Layer 4 of a small transformer language model trained on English Wikipedia (8 layers, counted from 0, width 128).
A neuron's activation on a vector x is SiLU(gate . x) times (in . x), where the dot is the dot product.

Input weights of the MLP neurons that the questions are about. A number n stands for (n - 128) times 0.0021.
n83 gate: 142, 121, 144, 106, 121, 115, 197, 115, 106, 142, 56, 119, 134, 175, 138, 112, 75, 134, 78, 148, 87, 109, 110, 135, 174, 159, 128, 67, 122, 163, 158, 109, 130, 87, 100, 200, 106, 105, 107, 157, 190, 71, 105, 148, 113, 84, 159, 144, 118, 76, 70, 143, 142, 93, 152, 140, 90, 65, 137, 139, 115, 88, 196, 132, 169, 145, 161, 115, 142, 90, 164, 111, 100, 151, 119, 146, 126, 195, 102, 160, 114, 146, 144, 130, 168, 121, 105, 127, 140, 106, 142, 157, 157, 64, 138, 133, 188, 105, 142, 136, 127, 116, 130, 148, 55, 124, 146, 121, 141, 114, 65, 146, 153, 151, 128, 121, 81, 115, 90, 148, 142, 147, 107, 125, 139, 79, 142, 175
n91 gate: 132, 154, 113, 99, 156, 121, 165, 120, 156, 122, 116, 91, 150, 109, 121, 102, 97, 131, 128, 127, 83, 148, 110, 105, 117, 123, 216, 128, 160, 113, 144, 93, 78, 149, 150, 122, 96, 119, 113, 188, 88, 100, 90, 106, 156, 67, 103, 151, 111, 120, 134, 105, 134, 183, 217, 99, 166, 148, 138, 143, 177, 154, 112, 106, 140, 139, 68, 143, 163, 134, 108, 131, 129, 163, 116, 120, 124, 172, 140, 180, 131, 84, 111, 117, 157, 154, 117, 132, 163, 160, 142, 121, 156, 115, 175, 90, 149, 92, 99, 146, 121, 100, 182, 114, 99, 99, 135, 135, 75, 137, 100, 151, 191, 140, 100, 130, 117, 120, 95, 141, 124, 144, 136, 157, 113, 147, 110, 150
n152 gate: 141, 141, 91, 134, 168, 159, 96, 65, 107, 150, 106, 98, 124, 107, 120, 115, 79, 178, 117, 110, 56, 92, 74, 145, 137, 135, 98, 196, 153, 141, 136, 102, 154, 100, 100, 184, 120, 103, 103, 137, 133, 108, 139, 138, 98, 135, 123, 99, 158, 141, 92, 94, 166, 138, 81, 145, 66, 160, 108, 158, 140, 98, 176, 47, 159, 139, 134, 116, 83, 103, 158, 143, 92, 106, 113, 169, 185, 166, 107, 139, 160, 160, 150, 117, 82, 60, 97, 134, 140, 138, 160, 105, 116, 161, 120, 118, 98, 118, 195, 118, 75, 59, 120, 128, 51, 136, 159, 147, 103, 140, 172, 78, 92, 77, 166, 122, 122, 134, 156, 144, 119, 150, 112, 156, 96, 118, 150, 144
n184 gate: 99, 64, 136, 118, 152, 151, 110, 139, 97, 86, 115, 137, 134, 175, 136, 86, 174, 104, 133, 133, 123, 156, 169, 82, 135, 166, 108, 145, 137, 123, 152, 133, 106, 99, 153, 148, 71, 152, 97, 108, 122, 186, 139, 144, 168, 152, 89, 107, 150, 80, 95, 143, 141, 144, 100, 106, 159, 142, 104, 80, 125, 152, 117, 164, 176, 113, 205, 78, 156, 74, 111, 124, 138, 134, 194, 132, 142, 110, 140, 82, 185, 124, 136, 90, 98, 106, 83, 59, 100, 110, 128, 107, 144, 104, 102, 135, 136, 134, 142, 96, 174, 103, 66, 121, 179, 169, 178, 173, 148, 130, 172, 131, 108, 93, 137, 93, 149, 123, 117, 157, 131, 133, 86, 127, 140, 176, 104, 109
n199 gate: 133, 153, 133, 132, 133, 113, 83, 107, 147, 90, 125, 152, 146, 133, 126, 120, 69, 147, 200, 144, 90, 79, 171, 155, 189, 145, 200, 109, 115, 159, 92, 156, 156, 89, 126, 117, 117, 91, 131, 106, 135, 163, 145, 119, 113, 131, 120, 122, 103, 171, 134, 104, 114, 141, 149, 82, 121, 133, 154, 154, 132, 140, 166, 125, 121, 80, 183, 101, 87, 111, 99, 125, 149, 86, 72, 129, 169, 162, 141, 124, 140, 156, 114, 169, 144, 175, 108, 108, 127, 98, 145, 108, 162, 137, 109, 81, 101, 128, 114, 115, 123, 136, 109, 116, 167, 146, 161, 113, 116, 89, 86, 121, 111, 163, 216, 124, 127, 106, 134, 155, 95, 186, 175, 158, 130, 159, 92, 147
n204 gate: 171, 140, 181, 118, 123, 185, 70, 103, 145, 133, 69, 130, 131, 95, 128, 112, 109, 131, 168, 122, 61, 115, 118, 107, 104, 127, 117, 112, 212, 93, 161, 105, 196, 136, 56, 107, 143, 144, 163, 75, 79, 168, 147, 121, 141, 87, 162, 153, 145, 164, 122, 141, 167, 119, 98, 128, 121, 95, 90, 87, 48, 103, 121, 109, 108, 95, 149, 132, 201, 136, 115, 124, 174, 161, 102, 142, 108, 167, 106, 122, 121, 115, 159, 114, 105, 88, 144, 111, 124, 161, 130, 100, 104, 156, 107, 132, 148, 157, 167, 87, 122, 68, 103, 144, 144, 144, 150, 100, 88, 122, 153, 95, 110, 82, 127, 145, 107, 164, 145, 153, 82, 191, 172, 83, 107, 164, 119, 116
n222 gate: 131, 152, 92, 129, 134, 146, 196, 210, 105, 182, 108, 131, 135, 78, 145, 107, 109, 77, 76, 152, 145, 128, 87, 157, 111, 149, 149, 110, 116, 69, 132, 177, 74, 148, 140, 137, 172, 113, 144, 133, 122, 133, 71, 159, 155, 141, 127, 93, 124, 87, 137, 135, 145, 169, 137, 113, 132, 131, 141, 168, 131, 175, 98, 181, 146, 112, 90, 167, 122, 99, 132, 108, 98, 141, 98, 128, 112, 135, 123, 155, 140, 171, 91, 156, 103, 140, 84, 134, 111, 171, 149, 139, 159, 149, 98, 182, 110, 30, 95, 139, 140, 109, 125, 108, 130, 131, 135, 107, 91, 162, 128, 92, 104, 102, 159, 80, 84, 89, 140, 142, 119, 180, 131, 145, 135, 163, 126, 125
n230 gate: 108, 120, 130, 134, 77, 101, 175, 115, 162, 146, 182, 129, 148, 113, 111, 146, 67, 102, 129, 106, 130, 169, 110, 139, 77, 141, 109, 107, 111, 104, 151, 120, 128, 99, 142, 140, 129, 149, 119, 115, 97, 111, 152, 161, 194, 108, 120, 67, 181, 118, 97, 132, 132, 146, 138, 144, 157, 144, 110, 125, 86, 174, 126, 196, 82, 100, 110, 109, 113, 101, 66, 100, 110, 132, 86, 110, 179, 152, 108, 133, 136, 169, 98, 129, 165, 158, 144, 110, 137, 148, 136, 110, 116, 189, 68, 113, 123, 96, 122, 101, 116, 133, 136, 108, 87, 144, 135, 139, 78, 144, 167, 124, 162, 166, 91, 148, 148, 80, 119, 87, 112, 179, 126, 159, 164, 105, 140, 157
n236 gate: 95, 78, 133, 111, 79, 97, 79, 147, 14, 86, 124, 162, 130, 132, 154, 129, 132, 108, 122, 120, 125, 141, 160, 121, 160, 156, 131, 74, 114, 82, 105, 174, 116, 142, 92, 130, 116, 126, 161, 96, 123, 171, 89, 116, 148, 137, 159, 147, 135, 133, 139, 165, 111, 130, 106, 145, 148, 116, 124, 113, 122, 128, 163, 139, 142, 110, 74, 122, 131, 131, 165, 147, 173, 71, 130, 134, 159, 106, 144, 116, 111, 159, 127, 187, 131, 125, 162, 120, 106, 92, 155, 125, 167, 187, 96, 128, 73, 121, 106, 106, 125, 137, 70, 96, 189, 88, 132, 145, 116, 146, 127, 129, 105, 167, 147, 115, 120, 89, 156, 160, 82, 149, 132, 120, 158, 125, 98, 96
n83 in: 120, 162, 105, 104, 166, 132, 99, 138, 88, 176, 101, 124, 150, 139, 136, 102, 111, 108, 123, 164, 141, 134, 112, 55, 110, 138, 156, 141, 125, 115, 116, 158, 138, 102, 142, 134, 165, 118, 150, 126, 146, 195, 126, 79, 92, 98, 126, 143, 82, 74, 163, 150, 158, 99, 110, 77, 111, 154, 112, 140, 105, 119, 123, 58, 114, 89, 151, 160, 99, 96, 114, 125, 146, 108, 139, 115, 157, 152, 84, 161, 125, 101, 151, 143, 85, 151, 148, 151, 128, 188, 206, 163, 151, 144, 79, 135, 112, 145, 132, 134, 148, 62, 154, 157, 174, 183, 137, 139, 85, 111, 141, 120, 101, 163, 127, 146, 139, 109, 147, 147, 117, 113, 163, 118, 148, 132, 62, 138
n91 in: 102, 113, 158, 177, 95, 123, 102, 114, 111, 131, 172, 118, 117, 114, 90, 98, 126, 145, 140, 92, 147, 127, 192, 146, 181, 85, 158, 120, 136, 151, 137, 137, 125, 133, 182, 95, 109, 150, 123, 120, 96, 107, 137, 152, 123, 154, 119, 91, 156, 135, 108, 151, 150, 140, 131, 112, 111, 141, 169, 96, 142, 96, 17, 138, 159, 115, 84, 93, 131, 176, 146, 152, 131, 106, 109, 170, 138, 108, 156, 130, 93, 121, 132, 158, 107, 150, 158, 99, 150, 112, 99, 138, 121, 125, 151, 161, 134, 94, 149, 115, 138, 187, 83, 136, 116, 177, 130, 80, 147, 133, 136, 118, 72, 110, 86, 141, 109, 93, 123, 139, 115, 97, 133, 112, 150, 121, 145, 106
n152 in: 58, 169, 102, 77, 101, 125, 151, 140, 136, 147, 155, 102, 158, 124, 154, 127, 130, 125, 136, 162, 164, 123, 120, 142, 142, 76, 121, 25, 73, 146, 120, 198, 188, 88, 128, 127, 152, 100, 114, 143, 112, 169, 109, 104, 93, 135, 109, 111, 111, 144, 141, 178, 144, 120, 79, 144, 139, 125, 139, 117, 113, 124, 87, 140, 106, 113, 106, 121, 159, 149, 94, 155, 123, 111, 98, 133, 124, 122, 152, 202, 100, 156, 135, 109, 142, 110, 101, 146, 183, 148, 97, 136, 94, 142, 72, 126, 123, 120, 145, 163, 172, 132, 106, 129, 155, 148, 143, 127, 114, 93, 122, 136, 75, 96, 142, 115, 125, 168, 141, 124, 127, 112, 70, 55, 156, 182, 146, 141
n184 in: 135, 67, 80, 89, 119, 128, 165, 128, 96, 131, 110, 129, 76, 132, 142, 171, 159, 119, 59, 85, 114, 133, 186, 131, 97, 121, 74, 100, 130, 68, 130, 126, 180, 171, 188, 133, 90, 117, 88, 117, 105, 143, 98, 85, 142, 174, 142, 135, 173, 84, 115, 113, 91, 121, 123, 114, 176, 116, 115, 101, 121, 178, 160, 125, 153, 148, 173, 72, 95, 148, 164, 179, 156, 120, 112, 81, 114, 114, 191, 116, 102, 134, 119, 97, 193, 120, 140, 108, 133, 146, 162, 79, 145, 116, 174, 161, 176, 131, 127, 115, 148, 114, 108, 105, 173, 158, 96, 136, 132, 101, 171, 107, 126, 173, 160, 121, 87, 136, 98, 122, 128, 137, 121, 106, 77, 149, 113, 100
n199 in: 143, 97, 136, 72, 138, 141, 112, 136, 168, 139, 130, 151, 138, 86, 155, 156, 149, 106, 164, 126, 150, 142, 116, 192, 120, 147, 126, 125, 145, 113, 152, 112, 174, 88, 136, 99, 126, 159, 145, 111, 181, 109, 115, 85, 101, 149, 155, 129, 166, 94, 92, 105, 153, 135, 116, 86, 135, 184, 92, 149, 131, 141, 125, 119, 123, 133, 146, 105, 148, 162, 177, 83, 144, 148, 141, 104, 109, 110, 130, 138, 181, 155, 173, 123, 129, 96, 119, 126, 139, 84, 91, 111, 114, 83, 139, 97, 134, 137, 134, 119, 117, 159, 121, 126, 79, 137, 164, 155, 162, 153, 141, 126, 153, 131, 57, 129, 59, 116, 183, 126, 124, 113, 111, 130, 132, 84, 67, 95
n204 in: 112, 143, 150, 194, 114, 159, 149, 104, 131, 129, 138, 169, 113, 86, 101, 123, 130, 178, 162, 136, 117, 166, 112, 106, 127, 115, 162, 165, 137, 105, 79, 103, 188, 117, 111, 94, 137, 87, 145, 115, 154, 158, 131, 91, 118, 119, 132, 165, 98, 151, 123, 145, 104, 153, 122, 124, 191, 83, 133, 170, 150, 151, 55, 121, 137, 124, 112, 146, 133, 93, 121, 149, 148, 63, 162, 78, 165, 51, 151, 118, 156, 151, 155, 178, 127, 114, 95, 150, 190, 151, 96, 101, 158, 132, 107, 115, 83, 94, 125, 115, 105, 192, 96, 158, 153, 103, 127, 119, 140, 130, 91, 158, 93, 133, 110, 158, 96, 155, 149, 103, 162, 89, 143, 136, 137, 112, 157, 65
n222 in: 121, 106, 135, 123, 139, 141, 147, 141, 89, 130, 123, 143, 154, 95, 105, 129, 125, 89, 134, 92, 184, 96, 72, 141, 140, 99, 116, 121, 141, 110, 83, 107, 126, 123, 92, 130, 177, 119, 121, 111, 159, 116, 130, 157, 166, 72, 98, 119, 132, 145, 116, 142, 147, 110, 134, 152, 121, 139, 160, 156, 79, 97, 101, 130, 136, 95, 148, 154, 89, 107, 191, 174, 171, 140, 104, 102, 167, 78, 142, 128, 157, 172, 150, 129, 71, 136, 106, 141, 120, 93, 122, 164, 134, 91, 121, 149, 93, 95, 133, 110, 144, 90, 168, 128, 102, 117, 110, 96, 154, 152, 159, 82, 88, 132, 118, 117, 134, 99, 169, 143, 90, 137, 145, 136, 101, 125, 119, 173
n230 in: 156, 123, 107, 107, 50, 117, 114, 141, 93, 144, 152, 138, 130, 114, 113, 162, 108, 112, 158, 130, 113, 115, 116, 110, 115, 141, 137, 118, 113, 112, 176, 103, 106, 124, 124, 130, 113, 165, 143, 164, 128, 130, 144, 143, 167, 112, 165, 91, 149, 134, 142, 118, 137, 130, 132, 140, 163, 100, 113, 122, 116, 173, 96, 97, 80, 100, 102, 102, 176, 107, 124, 85, 98, 127, 139, 98, 156, 110, 135, 128, 115, 142, 85, 159, 124, 137, 89, 93, 84, 196, 162, 84, 84, 152, 129, 98, 130, 159, 138, 192, 98, 133, 136, 112, 80, 158, 123, 81, 92, 137, 131, 131, 134, 183, 139, 126, 121, 116, 104, 103, 194, 180, 175, 163, 140, 126, 116, 133
n236 in: 127, 106, 132, 114, 86, 117, 117, 137, 116, 81, 135, 117, 105, 168, 137, 111, 145, 124, 129, 100, 156, 112, 163, 89, 100, 111, 125, 88, 118, 80, 102, 112, 147, 117, 126, 117, 133, 140, 153, 109, 106, 154, 99, 105, 144, 137, 137, 117, 119, 114, 129, 103, 158, 128, 145, 156, 153, 128, 102, 84, 124, 94, 191, 80, 110, 151, 120, 119, 140, 135, 134, 112, 120, 140, 121, 90, 135, 184, 84, 92, 90, 136, 138, 180, 169, 173, 112, 112, 129, 125, 192, 107, 248, 168, 98, 122, 71, 99, 143, 149, 83, 137, 93, 147, 99, 117, 134, 63, 129, 109, 98, 142, 144, 150, 91, 80, 83, 90, 137, 102, 93, 147, 163, 130, 74, 149, 98, 133

Each question shows a token from some text and the vector x that enters the MLP there. A number n stands for (n - 128) times 0.044.

"ers": 107, 190, 127, 113, 151, 159, 158, 123, 167, 136, 194, 119, 165, 169, 189, 132, 147, 133, 141, 182, 109, 149, 117, 137, 128, 135, 144, 134, 127, 117, 137, 151, 134, 90, 165, 91, 112, 79, 135, 106, 119, 88, 137, 121, 120, 134, 112, 135, 122, 152, 99, 136, 128, 121, 78, 119, 112, 184, 135, 120, 126, 148, 138, 163, 132, 125, 128, 133, 127, 118, 153, 177, 126, 137, 110, 130, 110, 158, 116, 132, 125, 116, 170, 144, 161, 125, 116, 103, 137, 83, 138, 156, 108, 133, 102, 147, 132, 146, 114, 114, 110, 98, 130, 124, 154, 112, 76, 137, 171, 99, 161, 90, 118, 68, 144, 129, 144, 134, 107, 125, 134, 131, 171, 134, 71, 131, 129, 160
Which of these neurons fires most? n152

"Par": 143, 137, 104, 124, 129, 93, 142, 121, 128, 121, 155, 94, 123, 101, 111, 167, 131, 107, 165, 125, 157, 139, 126, 140, 127, 123, 126, 125, 136, 118, 126, 126, 152, 112, 135, 116, 118, 162, 148, 111, 159, 163, 113, 142, 138, 142, 133, 166, 149, 143, 145, 141, 148, 89, 153, 163, 131, 152, 115, 129, 124, 143, 122, 135, 125, 170, 117, 189, 139, 117, 153, 147, 116, 188, 155, 146, 164, 155, 115, 150, 92, 123, 128, 112, 157, 136, 160, 124, 100, 110, 130, 112, 125, 125, 139, 139, 115, 131, 143, 156, 152, 136, 125, 143, 123, 114, 117, 131, 107, 146, 190, 142, 133, 108, 138, 122, 137, 111, 128, 73, 156, 133, 138, 141, 88, 111, 150, 183
Which of these neurons fires most? n230

"0 ": 119, 118, 124, 139, 152, 135, 151, 113, 153, 135, 132, 128, 127, 109, 130, 177, 73, 139, 131, 105, 143, 134, 119, 112, 134, 102, 119, 118, 121, 139, 100, 143, 149, 155, 138, 100, 171, 136, 120, 157, 111, 123, 105, 129, 153, 154, 134, 120, 125, 124, 156, 155, 145, 143, 122, 142, 103, 137, 93, 129, 155, 98, 150, 101, 130, 96, 117, 130, 119, 133, 103, 163, 142, 134, 153, 98, 158, 133, 132, 164, 91, 161, 101, 116, 142, 106, 97, 118, 112, 109, 153, 161, 118, 77, 130, 129, 120, 130, 110, 125, 130, 115, 131, 170, 143, 136, 100, 138, 159, 68, 120, 116, 144, 83, 138, 109, 153, 130, 180, 160, 128, 114, 121, 149, 139, 118, 140, 149
Which two neurons fire most, strongest first? n152, n230

"n": 151, 97, 131, 184, 118, 144, 171, 133, 106, 112, 115, 153, 136, 120, 118, 139, 131, 126, 173, 122, 173, 122, 119, 125, 81, 148, 149, 129, 79, 130, 126, 153, 94, 125, 149, 114, 161, 125, 163, 122, 129, 130, 116, 102, 117, 136, 166, 112, 116, 140, 177, 130, 127, 160, 94, 163, 134, 177, 143, 146, 114, 153, 135, 149, 129, 109, 125, 165, 128, 123, 136, 121, 154, 127, 128, 92, 104, 136, 115, 130, 127, 122, 141, 130, 137, 112, 111, 130, 149, 100, 131, 129, 132, 129, 79, 123, 126, 147, 132, 120, 138, 131, 105, 164, 119, 106, 155, 167, 103, 154, 111, 119, 115, 116, 96, 95, 133, 141, 154, 116, 159, 122, 152, 154, 115, 125, 156, 122
Which of these neurons fires most? n222

"r": 144, 165, 162, 115, 171, 112, 108, 116, 125, 102, 146, 131, 134, 76, 95, 132, 138, 122, 66, 118, 165, 172, 162, 143, 96, 98, 108, 119, 109, 140, 131, 133, 124, 121, 123, 112, 149, 125, 125, 144, 161, 138, 153, 134, 158, 175, 138, 117, 159, 131, 141, 144, 117, 138, 128, 78, 101, 143, 128, 95, 115, 139, 139, 135, 115, 134, 118, 173, 145, 128, 162, 152, 92, 86, 129, 111, 108, 143, 129, 126, 146, 159, 112, 100, 140, 115, 103, 120, 138, 123, 90, 137, 130, 160, 120, 143, 120, 139, 100, 138, 132, 143, 179, 154, 107, 113, 98, 144, 156, 134, 140, 161, 139, 118, 93, 150, 156, 145, 151, 109, 170, 144, 128, 134, 129, 104, 145, 115
The three highest activations, in order: n83, n236, n184

"\n\n": 145, 126, 123, 132, 117, 164, 123, 134, 145, 125, 108, 135, 140, 120, 129, 149, 131, 108, 126, 131, 131, 118, 96, 109, 103, 87, 137, 127, 128, 126, 96, 136, 153, 126, 130, 92, 147, 140, 116, 81, 152, 145, 127, 131, 123, 120, 143, 137, 139, 146, 151, 146, 143, 112, 121, 112, 139, 118, 126, 126, 115, 151, 129, 129, 136, 125, 129, 137, 98, 119, 150, 131, 108, 113, 149, 100, 131, 140, 130, 137, 146, 164, 118, 106, 131, 124, 130, 105, 96, 147, 142, 104, 122, 149, 110, 140, 117, 182, 103, 123, 145, 131, 110, 116, 113, 119, 165, 133, 123, 43, 143, 135, 141, 104, 99, 146, 120, 124, 126, 173, 150, 171, 108, 114, 120, 150, 141, 149
The three highest activations, in order: n204, n91, n184

"year ": 152, 105, 110, 127, 115, 132, 125, 123, 89, 118, 137, 142, 149, 128, 113, 96, 166, 123, 120, 149, 133, 133, 103, 125, 110, 131, 122, 139, 109, 124, 112, 133, 141, 123, 144, 97, 149, 77, 121, 98, 108, 161, 132, 143, 84, 168, 127, 118, 117, 124, 117, 90, 133, 113, 104, 147, 125, 148, 131, 157, 124, 111, 142, 156, 113, 130, 136, 134, 124, 143, 121, 125, 107, 89, 171, 122, 147, 102, 124, 111, 142, 93, 95, 119, 106, 132, 122, 143, 128, 113, 114, 104, 106, 144, 124, 122, 97, 121, 150, 137, 141, 141, 123, 182, 141, 132, 169, 109, 129, 53, 121, 123, 119, 120, 129, 106, 122, 123, 151, 152, 144, 138, 182, 123, 128, 138, 148, 122
The three highest activations, in order: n152, n236, n230

"== ": 107, 125, 131, 114, 159, 141, 138, 143, 133, 122, 89, 160, 111, 85, 132, 105, 84, 127, 151, 142, 152, 121, 107, 125, 133, 96, 124, 170, 137, 118, 132, 172, 129, 160, 112, 93, 166, 109, 139, 71, 107, 127, 151, 140, 93, 149, 128, 134, 124, 146, 121, 145, 132, 79, 131, 116, 153, 105, 111, 96, 108, 133, 123, 112, 130, 103, 131, 123, 84, 93, 123, 108, 103, 114, 151, 106, 137, 160, 127, 89, 124, 152, 91, 117, 119, 133, 109, 115, 112, 143, 151, 73, 122, 151, 154, 131, 140, 124, 115, 160, 104, 133, 120, 110, 139, 97, 116, 123, 116, 80, 111, 116, 128, 66, 99, 137, 108, 141, 103, 132, 171, 153, 89, 121, 124, 131, 145, 151
Which of these neurons fires most? n204

"ew": 104, 100, 84, 90, 128, 109, 146, 130, 101, 127, 159, 151, 162, 87, 147, 136, 148, 114, 202, 118, 196, 151, 140, 107, 116, 143, 113, 170, 103, 141, 133, 138, 151, 124, 154, 91, 144, 127, 103, 149, 168, 164, 112, 105, 156, 114, 150, 96, 137, 120, 146, 163, 115, 144, 121, 166, 150, 141, 122, 112, 159, 136, 131, 138, 162, 152, 127, 132, 146, 153, 154, 142, 120, 146, 128, 129, 164, 154, 105, 132, 114, 154, 169, 142, 147, 167, 131, 127, 128, 113, 92, 167, 169, 122, 133, 152, 155, 135, 129, 147, 99, 121, 87, 161, 169, 124, 125, 128, 125, 145, 123, 136, 103, 123, 129, 123, 89, 109, 72, 155, 118, 137, 156, 169, 100, 108, 124, 100
Which two neurons fire most, strongest first? n236, n184

"Al": 142, 140, 132, 146, 120, 172, 146, 125, 140, 118, 168, 109, 115, 139, 99, 145, 151, 120, 107, 139, 138, 133, 134, 148, 104, 152, 127, 120, 130, 103, 96, 123, 132, 106, 134, 143, 135, 144, 119, 109, 131, 133, 126, 117, 116, 133, 147, 154, 132, 125, 166, 132, 127, 101, 123, 130, 135, 153, 126, 109, 131, 156, 142, 177, 131, 165, 106, 172, 127, 140, 122, 122, 152, 128, 176, 147, 149, 110, 97, 120, 114, 114, 139, 123, 126, 165, 120, 135, 108, 107, 141, 163, 153, 143, 134, 143, 130, 115, 145, 117, 173, 135, 125, 187, 124, 140, 69, 128, 139, 141, 168, 138, 155, 116, 107, 141, 138, 132, 131, 108, 157, 180, 121, 142, 124, 110, 147, 162
The most active neuron and its activation: n152, at about 0.2

"his ": 118, 114, 156, 177, 129, 140, 107, 97, 109, 124, 143, 144, 110, 122, 98, 120, 157, 118, 92, 135, 140, 165, 98, 129, 106, 134, 128, 163, 113, 138, 131, 116, 140, 149, 103, 105, 138, 109, 142, 83, 115, 161, 126, 142, 98, 155, 130, 149, 126, 129, 136, 95, 118, 73, 110, 159, 99, 116, 125, 135, 107, 88, 120, 139, 126, 108, 150, 133, 113, 144, 133, 117, 139, 84, 183, 129, 155, 118, 119, 125, 143, 98, 71, 147, 118, 100, 120, 122, 99, 95, 78, 122, 132, 117, 133, 128, 104, 109, 142, 95, 130, 127, 135, 180, 150, 131, 163, 123, 133, 97, 86, 131, 161, 123, 101, 96, 120, 133, 147, 127, 74, 144, 163, 146, 105, 109, 132, 91
The three highest activations, in order: n204, n230, n236

"- ": 107, 143, 140, 130, 137, 189, 121, 124, 133, 120, 129, 144, 126, 150, 101, 140, 100, 113, 129, 128, 130, 175, 113, 109, 130, 66, 133, 156, 121, 136, 84, 133, 130, 126, 131, 118, 117, 123, 134, 100, 125, 119, 137, 129, 124, 178, 134, 111, 110, 129, 121, 149, 125, 142, 114, 165, 147, 113, 140, 133, 120, 136, 154, 125, 128, 114, 125, 129, 144, 137, 122, 126, 157, 126, 174, 119, 114, 117, 135, 108, 127, 92, 106, 122, 124, 129, 142, 130, 150, 127, 131, 123, 124, 126, 90, 127, 117, 142, 119, 142, 132, 134, 137, 128, 185, 117, 133, 126, 118, 58, 123, 121, 120, 110, 133, 122, 117, 126, 165, 129, 134, 118, 132, 132, 131, 114, 132, 117
Which two neurons fire most, strongest first? n204, n230

"ar": 135, 136, 97, 130, 150, 112, 132, 134, 134, 120, 132, 130, 138, 121, 132, 140, 148, 115, 127, 146, 152, 117, 119, 112, 91, 138, 111, 121, 129, 160, 124, 113, 144, 147, 145, 134, 117, 133, 134, 131, 119, 119, 114, 167, 146, 126, 151, 153, 115, 131, 126, 122, 120, 106, 84, 103, 175, 142, 117, 148, 150, 119, 108, 130, 113, 118, 133, 174, 140, 124, 158, 147, 132, 82, 104, 147, 114, 126, 117, 138, 162, 144, 71, 187, 123, 147, 104, 178, 137, 136, 132, 126, 149, 144, 150, 140, 148, 116, 114, 162, 140, 115, 157, 190, 158, 124, 143, 182, 80, 152, 122, 157, 138, 128, 98, 117, 82, 128, 147, 159, 113, 158, 112, 130, 118, 93, 138, 142
Which of these neurons fires most? n222

"scor": 149, 185, 111, 124, 150, 94, 97, 91, 103, 139, 97, 137, 161, 125, 119, 108, 161, 151, 108, 157, 130, 135, 116, 148, 118, 131, 117, 163, 125, 117, 102, 77, 144, 134, 103, 44, 149, 162, 124, 160, 160, 97, 114, 145, 117, 156, 138, 112, 103, 141, 95, 152, 130, 112, 92, 146, 145, 138, 135, 134, 153, 124, 101, 109, 127, 161, 85, 142, 83, 132, 111, 121, 150, 92, 103, 90, 139, 99, 109, 148, 163, 116, 123, 168, 136, 132, 125, 123, 103, 143, 98, 121, 119, 94, 104, 178, 100, 152, 120, 100, 143, 136, 129, 137, 158, 123, 110, 132, 159, 132, 150, 141, 117, 84, 138, 132, 148, 122, 139, 149, 159, 150, 138, 103, 76, 134, 144, 96
The three highest activations, in order: n230, n184, n236

"ke ": 130, 133, 117, 126, 136, 106, 145, 129, 133, 113, 128, 142, 128, 101, 125, 123, 134, 129, 116, 149, 137, 143, 108, 145, 142, 102, 153, 133, 133, 142, 118, 118, 122, 133, 122, 109, 150, 137, 113, 146, 160, 111, 136, 126, 136, 125, 136, 133, 149, 122, 141, 112, 127, 147, 123, 139, 136, 117, 120, 133, 138, 129, 117, 115, 124, 164, 116, 125, 120, 154, 122, 120, 114, 136, 169, 143, 138, 125, 128, 152, 122, 118, 151, 139, 138, 135, 137, 126, 133, 124, 133, 135, 130, 135, 137, 140, 120, 145, 120, 142, 131, 156, 133, 144, 127, 125, 158, 120, 133, 13, 127, 131, 126, 113, 114, 98, 122, 137, 119, 114, 153, 141, 129, 156, 130, 126, 130, 111
Which of these neurons fires most? n184

"is ": 143, 99, 151, 152, 111, 139, 138, 87, 87, 101, 123, 148, 108, 151, 129, 121, 159, 125, 114, 102, 90, 144, 128, 144, 130, 110, 132, 117, 121, 135, 119, 132, 131, 107, 165, 119, 142, 123, 142, 127, 186, 159, 136, 135, 146, 161, 134, 120, 175, 102, 146, 99, 120, 127, 124, 133, 138, 145, 112, 134, 129, 107, 94, 105, 112, 141, 137, 129, 121, 138, 127, 121, 111, 99, 204, 132, 155, 141, 109, 125, 136, 91, 123, 143, 92, 139, 126, 120, 132, 121, 122, 148, 154, 118, 123, 144, 134, 112, 119, 125, 132, 145, 161, 144, 150, 109, 156, 139, 109, 65, 124, 118, 142, 150, 152, 137, 132, 112, 112, 143, 173, 140, 136, 169, 136, 102, 131, 109
Which of these neurons fires most? n184

"Res": 160, 149, 146, 102, 115, 106, 159, 128, 169, 128, 111, 114, 154, 71, 112, 116, 173, 98, 148, 131, 139, 134, 161, 130, 107, 112, 139, 115, 105, 157, 141, 168, 131, 114, 153, 99, 140, 95, 146, 125, 152, 133, 149, 101, 76, 110, 158, 115, 133, 146, 143, 128, 97, 94, 109, 130, 111, 109, 123, 120, 168, 153, 152, 136, 149, 162, 159, 140, 121, 113, 145, 167, 133, 104, 156, 105, 99, 149, 110, 142, 132, 112, 107, 155, 104, 97, 110, 126, 133, 153, 133, 103, 120, 118, 138, 171, 133, 121, 160, 73, 127, 148, 137, 136, 124, 128, 98, 137, 136, 106, 133, 113, 141, 34, 138, 151, 132, 149, 146, 152, 133, 125, 137, 109, 96, 142, 127, 162
The most active neuron and its activation: n230, at about 0.35

"national ": 126, 138, 104, 115, 150, 109, 147, 112, 108, 137, 101, 86, 135, 123, 112, 142, 116, 128, 158, 132, 102, 133, 121, 159, 123, 100, 123, 157, 102, 126, 121, 138, 140, 133, 98, 92, 124, 95, 115, 94, 125, 146, 121, 141, 97, 150, 135, 118, 131, 124, 145, 111, 101, 98, 126, 157, 131, 158, 136, 130, 124, 141, 145, 137, 109, 139, 140, 120, 135, 106, 138, 140, 135, 95, 190, 121, 147, 106, 120, 113, 89, 81, 98, 119, 128, 132, 107, 150, 147, 95, 111, 119, 123, 100, 122, 117, 94, 148, 173, 113, 155, 131, 146, 150, 135, 133, 137, 124, 127, 60, 120, 125, 142, 156, 89, 120, 124, 135, 160, 172, 136, 137, 154, 148, 97, 125, 136, 120
The three highest activations, in order: n91, n230, n199

"o": 144, 110, 156, 121, 176, 161, 119, 130, 146, 132, 139, 144, 132, 150, 148, 124, 158, 66, 85, 116, 124, 131, 117, 148, 97, 135, 105, 101, 120, 123, 152, 157, 117, 134, 95, 121, 159, 135, 109, 139, 166, 124, 139, 107, 116, 93, 116, 112, 128, 118, 120, 138, 154, 128, 120, 138, 70, 116, 161, 115, 143, 145, 128, 130, 104, 123, 125, 165, 88, 89, 105, 164, 164, 163, 148, 144, 98, 144, 121, 118, 86, 159, 76, 129, 98, 140, 113, 140, 140, 167, 147, 135, 123, 91, 157, 131, 144, 140, 86, 146, 145, 127, 131, 159, 147, 165, 123, 125, 165, 118, 133, 92, 146, 168, 149, 136, 76, 129, 122, 142, 120, 111, 122, 106, 115, 111, 117, 166
Which two neurons fire most, strongest first? n83, n222